Layer 5 of a small transformer language model trained on English Wikipedia (10 layers, counted from 0, width 128).
Take only the direct path to the model's output, skipping the later layers: a vector added to the residual stream pushes a token's score in proportion to its dot product with that token's output vector.

Output vectors of the tokens that the questions are about. A number n stands for n times 0.014.
"ot": 7 6 3 -8 -20 -4 -16 19 6 5 -14 -10 -12 7 7 16 -1 5 -30 -2 -48 -7 -27 -18 18 39 30 9 8 -20 18 46 2 12 0 -11 -20 38 -36 52 6 7 -1 8 -4 20 6 -1 18 -22 8 21 -2 71 11 -27 31 24 -9 6 13 -22 -16 7 -50 -5 -9 41 -25 15 32 12 -3 27 14 -7 -28 -4 14 1 -37 22 -30 7 16 30 19 -25 14 -1 -30 -7 6 3 -13 9 0 16 51 -2 -36 10 -18 11 -11 36 16 14 -8 6 17 11 22 -1 -17 -15 -18 8 11 17 32 6 11 15 -2 18 -33 19
"ort": -13 -20 8 4 -6 18 -15 -32 24 15 -33 -1 -17 29 47 34 -19 12 4 24 -26 -9 -23 9 12 6 38 16 7 5 3 9 20 -31 2 -20 -17 27 -1 2 -9 10 -45 14 -6 -3 34 -20 -10 5 5 -48 26 5 3 -12 -15 -38 3 26 -21 -8 -23 2 -75 -16 17 8 -31 -12 4 -21 -8 -5 8 5 -7 -14 20 -14 -6 -22 -7 -19 39 43 -11 -6 1 -19 1 -7 2 38 -31 44 -30 -11 8 -1 8 -40 1 -19 -5 8 18 4 -5 2 21 33 -46 28 9 -5 -1 22 -21 -4 -16 5 27 31 -27 -2 -25 16
"areer": -46 -38 -28 -1 -24 -15 56 27 47 -28 4 -13 -14 31 -14 18 10 -9 14 79 -17 22 56 -21 49 -7 44 -12 17 7 -25 -3 6 53 -14 20 -12 2 0 -38 -1 -22 6 -24 -39 63 -12 12 18 29 4 -15 -19 -9 38 1 15 34 2 28 -26 -9 -17 12 -29 32 30 -15 -42 19 10 -4 -3 -18 13 -29 53 -49 22 53 -27 -8 39 15 29 50 -12 10 -3 -16 -47 18 57 54 13 -28 -1 -15 23 -4 39 39 -7 -7 -11 29 -14 0 36 36 49 64 -2 36 29 -20 -49 7 29 44 -36 60 23 -3 10 42 -17 -5
"ew": -32 -32 -19 -63 42 17 18 -2 -13 -19 2 -53 -23 2 29 -1 -2 36 -6 13 17 4 -9 8 8 73 -2 16 -11 -18 10 14 16 -18 -3 -12 34 31 52 11 -15 -9 -2 -30 -47 -31 7 -8 29 5 -31 -36 31 -35 23 13 -15 37 8 -13 -36 -16 7 -4 -31 3 14 19 -18 26 23 12 -11 36 17 3 -27 -25 -30 -23 -29 3 13 35 53 2 -10 -49 64 -2 -9 -18 -4 42 60 23 -14 -12 -36 -10 11 23 4 -25 -10 11 -36 8 1 -29 19 5 2 6 3 8 -15 -51 5 16 -8 1 1 -16 -28 -2 -19 1
"eptember": -9 -6 -32 -51 -23 11 -10 13 -9 -8 14 5 -3 15 22 22 2 -29 19 79 -5 55 -7 8 6 23 23 -20 2 33 -20 19 -4 24 -19 3 75 16 -1 -25 21 -17 -3 -34 -25 9 -17 -28 -28 37 -30 -27 -14 19 24 9 20 75 18 18 -42 -12 -16 -42 -31 -43 -1 -5 -18 -15 -7 -34 7 34 -32 10 33 -49 39 21 -77 -14 14 32 34 27 -26 -38 26 -31 6 28 -2 53 20 -45 -22 5 10 34 21 -11 -10 12 -36 -2 -58 -29 13 -13 53 73 10 33 9 -18 7 20 2 55 25 46 -1 22 -11 38 -63 -2
"ball": -7 -32 -18 -30 -5 52 17 -27 44 23 27 54 -19 10 7 14 9 -34 10 28 24 55 66 -17 14 5 -5 19 -8 5 -7 -6 31 -31 -5 7 6 -29 9 -17 -10 22 -3 -33 -18 -2 -30 2 -21 46 21 32 26 29 -19 -4 -8 48 -7 17 19 -20 6 -23 2 -5 -9 7 18 -35 -34 -25 18 26 -19 6 -15 -18 -13 27 -21 25 -32 0 -2 69 25 -9 20 -22 -22 -9 73 14 23 -17 -35 -45 -25 5 35 -30 -45 17 -2 10 37 -33 -4 -49 27 56 6 28 56 -93 7 32 30 22 1 21 48 0 -31 13 -22 -45
"ence": -45 1 -26 22 42 5 41 33 2 -25 -28 -20 -14 -61 33 -36 23 29 -20 10 -14 43 7 19 22 -17 30 25 -56 -58 25 -21 17 15 0 14 17 3 12 -14 27 24 -35 8 -29 1 3 -11 -5 12 42 -28 13 -3 31 17 1 46 25 32 -28 -18 2 13 -50 -41 13 4 25 33 -52 -49 8 -3 -36 -30 6 -19 -4 -16 -47 34 -21 -6 59 34 -22 39 4 -30 9 2 -23 -4 3 -23 15 -22 -26 25 -12 25 -22 -53 10 -8 -34 -2 17 -10 19 16 20 -17 -18 -9 -57 19 2 -22 12 26 7 -6 -56 -3 -36 34
"ace": -18 11 -9 -19 -5 -4 2 21 29 -38 -17 -43 10 41 -42 -42 33 -13 -27 -22 -14 9 -9 17 -5 -25 41 10 -27 -21 34 -44 43 -21 -1 9 9 4 -21 -42 48 -25 7 1 -1 -6 -6 13 6 28 23 5 -17 17 23 8 -18 6 16 46 13 -25 -15 -5 -62 -26 -31 -4 -6 24 -15 -28 -26 -17 16 -9 18 -10 22 -13 -36 8 1 23 58 38 28 -7 23 -31 12 36 4 6 32 4 -1 19 16 22 -2 -38 -25 -37 -2 10 -1 -13 -6 -37 17 47 -5 41 14 -4 19 0 -4 -3 6 -29 38 -9 -30 36 -25 33
"ance": -18 -7 -42 -48 -5 31 21 37 43 25 37 44 -16 -12 -14 0 7 18 4 17 -2 40 27 24 33 -17 -29 33 -7 -50 16 7 17 21 -8 25 2 -30 25 -22 -14 -12 -5 -16 -41 29 28 -13 -8 -28 1 -17 38 21 40 -13 17 28 -4 14 -10 13 -7 -10 -51 -53 51 -32 -27 25 7 38 29 26 11 -49 30 19 2 33 -71 20 -9 15 43 8 19 6 29 -16 9 57 -30 8 -23 -19 -41 -26 -9 24 1 10 6 -72 66 1 2 -2 6 -10 12 36 -1 30 -5 -62 29 38 37 10 48 -6 -3 -16 16 11 -52 14
"ay": -25 29 -27 -21 2 -11 1 12 22 1 27 16 13 -2 -9 -1 10 -20 -18 12 -27 5 -19 -18 -12 -21 27 -25 -37 8 -9 -21 12 -51 2 -7 -12 22 -19 -29 -32 -16 -30 3 0 -8 -26 -20 6 16 29 -6 -21 21 44 22 16 0 -27 9 0 42 -3 5 -6 -25 -12 16 -11 -14 -1 -34 6 44 -20 -27 -9 -10 -7 23 -66 21 -10 -34 29 8 -43 -9 14 -14 10 1 -10 9 -4 16 -19 6 14 25 -29 59 -10 -3 -32 -5 -18 2 -9 8 15 7 -43 15 0 -15 43 44 -1 16 43 14 30 -16 -11 -47 -54 -17
"s": -1 -16 10 7 68 33 8 2 6 26 -33 21 -26 -15 -10 -26 -41 -13 -3 3 -5 -33 21 35 1 -61 -54 -16 1 20 6 24 -8 1 0 -13 -31 -9 -23 11 24 0 -14 -14 19 52 -30 -21 37 -6 60 29 9 0 -6 9 37 -5 -10 32 2 13 20 -6 5 34 23 17 30 -16 25 3 23 -30 22 -2 -14 -36 -42 16 38 -33 13 -34 -4 -4 12 10 50 -1 42 -24 -1 -10 9 -1 4 -4 55 -20 14 -6 -25 -3 -1 -35 1 14 -18 -15 1 2 -22 25 -5 0 3 40 -19 15 -40 -6 -29 -4 -1 9 -18 -26
"---": -28 -46 -10 -20 28 36 1 14 53 -21 41 1 12 -1 6 1 34 -31 28 41 -14 23 -10 13 55 -19 34 -14 -33 -5 -63 14 61 29 -22 6 52 11 -17 -23 34 2 22 -28 -34 -22 -29 -26 -12 10 19 -35 8 -6 35 35 -1 48 28 -2 -33 -20 -18 -7 -52 -36 7 -10 -31 -10 -13 -38 -16 65 -29 -2 9 -22 -19 4 -55 1 32 35 20 73 -4 -19 24 -34 -3 26 28 41 27 -50 -15 -29 -34 -10 -7 -35 -12 -39 -2 5 16 -50 15 -9 34 72 28 46 27 -37 10 -2 -15 51 1 35 31 -7 -12 31 -68 1
"er": 3 1 17 15 -13 18 -9 4 36 31 18 -11 -45 -31 -14 -9 -14 39 -19 3 19 -6 -6 -15 13 -10 -12 12 -17 21 19 2 6 6 6 13 -3 23 39 -1 -36 19 19 -47 13 -27 65 -4 7 14 28 13 7 17 -22 -35 -10 -17 18 -25 -32 -24 6 24 -2 0 8 -36 27 14 27 -17 -6 -19 -13 6 -2 -2 -27 -23 -23 10 2 24 37 21 -2 -21 -8 10 2 10 -35 -28 5 -33 2 3 33 33 -19 -18 -33 -10 -35 9 -8 14 -20 10 4 16 -37 21 -43 35 -9 -9 -24 -25 -6 19 11 -22 -13 -8 -18 -30

Each question shows what one neuron of this layer's MLP adds at an activation of 1. A number n stands for n times 0.0035.

n254: -11 59 24 49 -9 -30 -9 20 8 2 29 12 17 -17 -36 -1 14 3 -8 8 34 19 37 -7 5 -25 -4 25 -9 -12 -7 -9 -18 28 6 5 41 -59 9 11 1 -12 -42 2 -11 -1 -7 -7 -3 -2 -28 -4 -5 7 -3 -49 -21 42 -20 19 -15 10 -18 31 -20 -3 4 -31 44 -47 1 -26 15 -29 -12 14 -16 -28 -53 44 21 17 16 24 -26 10 -13 1 -8 9 3 -44 33 -1 16 20 7 -15 -6 -7 1 37 13 -8 3 -16 -41 -33 -7 -18 -6 11 -21 9 -40 20 -18 6 24 38 6 10 -35 -8 -12 0 -10 21
Which of these tokens does it push up most? "ence"

n181: -6 -16 36 -37 -57 -32 9 -17 -37 0 -5 12 30 34 -12 34 -20 31 25 -4 11 16 -16 5 -4 -5 42 1 9 26 5 -11 -31 0 35 -1 12 2 22 13 -20 -2 -12 22 -41 10 -8 -3 6 29 -17 38 7 -5 -18 20 -39 -54 14 -5 -20 1 27 20 26 12 -21 -9 13 -9 -2 -27 -16 6 42 -32 -27 3 -25 -40 -49 -3 -15 -11 -28 -50 -3 4 7 -17 -8 39 29 11 -15 -20 -25 35 -40 17 -35 -3 -20 -16 -2 30 -5 7 -18 19 61 0 -6 12 -15 22 -6 6 10 45 18 10 19 1 10 3 0 -8
Which of these tokens does it push down most? "s"

n314: -2 -6 21 -10 0 -7 -24 -12 -11 18 -11 -4 -2 -14 17 -16 15 3 -4 27 -26 46 -16 -22 -14 -9 19 22 30 27 0 1 -37 10 -26 8 16 -28 -44 34 8 -28 -14 44 12 -31 -11 24 -1 -16 -1 -1 -9 -28 5 -5 7 -9 54 26 -4 -23 -19 12 12 8 -16 -8 16 10 -28 13 22 18 22 -2 -14 9 -18 -2 -35 -2 -6 -15 6 -20 -8 -16 30 13 36 -9 -7 -14 8 -5 12 -11 8 23 -30 8 -1 1 23 27 -22 -32 -25 -3 11 -29 -9 -29 13 6 -3 43 6 35 0 28 -5 2 6 3 -9 -18
Which of these tokens does it push up most? "eptember"

n101: 19 25 -32 10 -14 31 -13 2 -4 23 -17 -19 41 33 -16 -3 2 -42 13 28 0 46 1 20 -49 18 16 -7 -7 14 -23 25 -4 9 15 -14 -18 -5 16 -21 -26 -11 24 -12 -23 12 8 -1 34 -17 41 15 -9 9 24 20 -21 -23 -22 -27 3 2 2 -29 -5 2 -21 -32 -29 -9 6 -17 2 16 -11 20 -12 -11 3 28 -22 -19 -2 -16 22 28 7 -2 10 -16 20 -18 -5 -1 20 -19 10 -9 -18 -13 19 -51 -22 -9 -6 -22 -32 -42 4 29 -9 24 -23 36 -6 17 -9 11 -26 69 25 1 -34 -46 33 -33 9 -36
Which of these tokens does it push up most? "eptember"

n248: -29 6 14 -1 31 -26 -2 -48 -16 -10 31 -23 -13 27 23 3 8 -22 19 20 1 -25 -10 23 31 24 -17 -8 -20 12 -29 -4 12 16 -20 14 27 -1 46 -29 -25 13 1 24 -10 8 -2 22 -20 -15 6 30 -18 8 12 7 -9 25 -11 8 27 25 10 -8 1 6 -15 29 -18 -6 11 5 17 -31 -12 23 24 -34 20 -18 36 -17 -7 6 47 -13 11 5 -34 -33 40 2 -24 -5 14 7 4 8 -10 -1 -7 11 -13 -56 45 -7 11 12 -35 1 48 -5 0 17 24 24 -9 30 -9 12 -7 -10 43 6 6 -1 -3 -4
Which of these tokens does it push down most? "ot"

n164: 10 -19 -29 22 -10 -37 13 31 -29 20 -7 13 -7 -2 -13 15 -9 33 -22 -5 -17 20 -27 -23 57 38 -16 18 -17 10 1 28 -23 -11 -25 3 15 -23 18 -42 29 19 -14 -7 -13 -10 -7 -32 9 1 29 -6 50 10 -8 -12 -34 25 -10 33 9 -7 47 5 12 -18 22 5 -12 6 6 -7 8 21 23 -10 54 38 1 6 -5 -37 -14 14 1 8 15 32 -23 -9 34 -3 26 16 -24 -16 12 41 4 -3 -1 26 29 -24 37 6 6 -27 26 21 -37 30 -16 -22 -3 8 -8 9 3 -23 18 13 27 -26 -8 4 -5 -3
Which of these tokens does it push up most? "ance"

n154: -6 14 9 -14 5 11 16 13 36 -1 -25 -10 -17 5 -12 -10 -12 33 20 -21 -13 16 -26 -18 -22 -4 -5 20 -14 -30 -10 13 28 35 20 0 17 -10 -21 -8 -16 -34 3 -6 9 -19 -22 -20 10 -16 -18 15 -32 10 -24 15 -5 26 -19 27 39 -18 55 -12 -28 5 6 29 10 -5 2 0 -8 -40 4 12 -21 10 -5 11 -28 -1 14 -28 14 42 36 16 -26 16 35 31 -2 21 59 45 3 11 9 -3 -29 -21 18 26 17 2 22 7 14 15 -22 23 -13 -4 -2 -6 -9 -2 -2 -5 20 -20 35 -11 -2 -7 39 -10
Which of these tokens does it push up most? "ace"

n64: 9 34 -27 17 11 -1 -12 13 -23 15 2 20 9 -29 39 -22 8 -28 -15 -17 12 21 -6 15 20 -11 -28 -17 -25 21 29 -31 1 -6 -34 -24 -42 15 -8 35 -22 -9 -2 30 -9 5 38 10 -2 -6 41 -2 -20 -4 17 -9 -8 -4 12 -11 11 8 -26 13 4 -38 42 30 9 -17 -2 10 -24 -2 21 -15 29 -14 -8 -29 22 -32 -2 4 -20 -43 -40 18 -5 15 29 19 0 -7 2 -6 18 14 -22 -11 9 22 -15 15 -18 3 34 -19 -4 15 19 -32 8 19 -22 -20 -3 -16 11 22 32 5 -9 -21 -11 29 20 11
Which of these tokens does it push up most? "s"

n224: 8 2 -16 -3 16 6 -32 -6 -41 7 -20 -16 10 2 -8 27 -26 16 11 17 -20 -9 -4 -1 24 31 13 -15 -53 8 -26 -9 -10 -18 39 -3 7 -1 53 11 -37 -1 -41 -19 -9 19 13 3 23 24 -13 -11 14 -10 -9 -16 -55 -3 6 14 28 34 10 16 -11 0 -29 -11 1 -16 -19 6 38 4 -4 17 15 -41 -7 -37 -7 -41 -19 2 33 29 -7 16 -25 15 17 1 0 -10 -1 -22 -36 4 -22 -4 -23 0 20 -3 18 21 39 -35 19 -8 31 21 -45 19 -13 -42 32 -24 -22 -8 29 -11 -41 -30 -7 13 6 -24
Which of these tokens does it push up most? "ort"

n195: 23 -11 -3 31 10 -34 21 18 -3 -14 19 19 -39 -7 7 -16 -18 -12 -25 8 14 26 -43 68 30 16 -20 10 -21 0 1 2 22 14 14 16 6 1 -13 35 17 -4 29 9 20 -17 -16 16 6 13 -31 -22 8 6 -1 -23 41 11 9 -16 22 8 20 -20 4 0 9 29 -13 10 7 -2 -2 4 -16 -34 -30 -15 23 45 13 -7 12 -13 -28 -25 14 -27 7 -14 -11 -6 -6 7 -42 -49 15 11 2 14 7 -23 -9 -13 -4 19 8 -34 -39 35 23 -5 -13 -9 3 -26 -9 -16 22 8 60 26 26 -2 -2 -8 19 22
Which of these tokens does it push down most? "ort"

n67: 34 -10 14 8 15 -40 -24 27 2 -11 -44 14 -8 17 -1 17 10 -26 -11 45 -10 29 -28 -36 52 -19 -43 38 8 -13 39 6 32 -24 -40 -13 -28 36 2 3 -22 14 -3 -10 -11 5 30 -19 7 -25 -43 -11 3 -17 11 9 15 -15 29 -9 25 -37 -21 10 -4 23 8 -2 -36 20 3 7 19 27 -32 31 -15 -26 -30 -25 4 19 -6 -35 -10 1 -22 8 15 35 26 -15 12 10 11 1 -3 -41 -9 -15 27 -11 7 -6 22 8 -4 -20 14 14 2 27 -17 15 8 21 44 13 -7 8 32 1 -6 -29 -20 -40 -22 4
Which of these tokens does it push up most? "ort"

n299: -16 2 -23 38 11 31 -14 -34 -1 0 -7 -32 36 16 3 40 -11 -16 -26 -21 -16 -62 -9 41 29 -26 -17 -9 -14 24 16 26 7 -24 -3 -12 3 23 31 10 -17 -8 25 25 -13 -16 -8 5 -45 -5 -26 3 -25 -10 10 23 -8 -4 -11 -7 -6 -5 -27 -9 22 -21 1 14 -34 17 53 18 -27 -7 -13 9 2 -33 -1 -12 -4 11 -23 -4 37 -22 7 25 -7 6 -4 26 -8 26 -6 -26 -15 30 -30 -25 -1 19 3 -3 1 -55 17 -15 19 11 9 -14 16 3 -22 -11 12 -47 56 -13 25 -7 -33 -26 -5 8 5 40
Which of these tokens does it push up most? "ew"

n187: 11 0 3 -32 -18 -12 -25 24 -59 -38 -13 -10 1 -25 6 -11 15 3 -4 -22 29 1 -18 -27 -25 8 27 -8 -19 17 -21 36 -40 -35 27 -8 4 -27 35 21 -5 1 19 -8 1 2 2 16 -4 -26 11 22 -44 24 -44 -2 12 2 6 4 -9 28 -27 -20 -1 -8 -14 -15 8 -17 6 17 -5 1 36 30 -23 -18 10 1 6 17 28 -18 14 -6 -16 41 11 -38 -33 1 16 -14 13 -20 -27 -9 6 -6 -11 -10 -8 24 -56 -31 -19 4 -5 6 -18 -18 9 12 -9 -2 -7 -10 11 -27 -29 35 -12 16 -9 -18 -12 -8
Which of these tokens does it push down most? "ance"

n95: 46 -44 -18 43 -3 -3 -1 -25 -6 16 -36 -9 1 16 10 7 7 -16 3 -1 19 -19 49 35 -35 18 -16 42 -5 -3 18 17 -44 -9 30 -32 -2 44 7 1 -5 7 45 -15 4 -29 -12 -2 20 2 -1 28 -5 -27 -9 -11 3 -18 13 6 -4 7 -9 -31 -16 -20 -8 -43 -26 18 31 2 38 51 6 14 19 26 -52 -10 -5 -6 18 -30 6 3 -24 16 11 14 -10 31 -10 -19 -13 0 13 21 -28 -18 13 43 -1 -17 -9 38 -14 -8 10 21 -11 12 -10 -3 10 45 -29 0 12 20 15 3 -6 -8 -8 20 35 23
Which two tokens does it push up most, strongest first? "ew", "er"

n53: 4 -8 -18 7 5 -12 -62 3 -12 -23 -13 -5 -25 0 1 -7 27 27 -21 -5 13 6 -21 7 0 3 -9 -8 7 5 -6 16 -8 -4 -6 33 -5 -31 12 -22 -7 6 -34 -23 -5 25 24 38 13 12 11 -38 14 -30 6 12 -29 -11 4 -34 -16 -44 8 13 -3 16 4 -20 10 13 1 -38 8 18 13 -32 -19 17 -24 6 33 -9 27 37 -25 -26 14 7 -5 1 15 6 -38 3 16 16 37 -10 24 -5 -5 -23 -28 25 31 -3 16 48 -16 10 6 -6 14 2 -2 14 -12 -15 -1 32 -18 9 0 -28 20 2 -10 10
Which two tokens does it push up most, strongest first? "er", "ew"

n58: 5 19 -21 49 10 11 13 -27 6 -30 27 -16 -9 0 27 7 -37 -8 -9 -22 20 -1 2 -35 3 -15 8 28 -32 -28 40 -8 -7 -1 15 1 31 -17 17 31 16 -3 4 -1 -19 4 -4 -37 -37 6 8 6 21 5 1 -7 -2 1 0 -7 5 0 -19 -6 -37 -48 -13 -5 -26 -2 -10 23 -20 21 -55 -20 2 9 -4 3 -7 32 -40 -17 -14 -8 10 21 -10 -40 54 14 -25 23 -30 21 -25 -8 1 33 -5 11 9 -18 1 19 -1 -12 1 6 31 8 -23 7 -23 11 -6 -26 37 -2 -12 11 4 32 -22 -31 8 12
Which two tokens does it push up most, strongest first? "ence", "ance"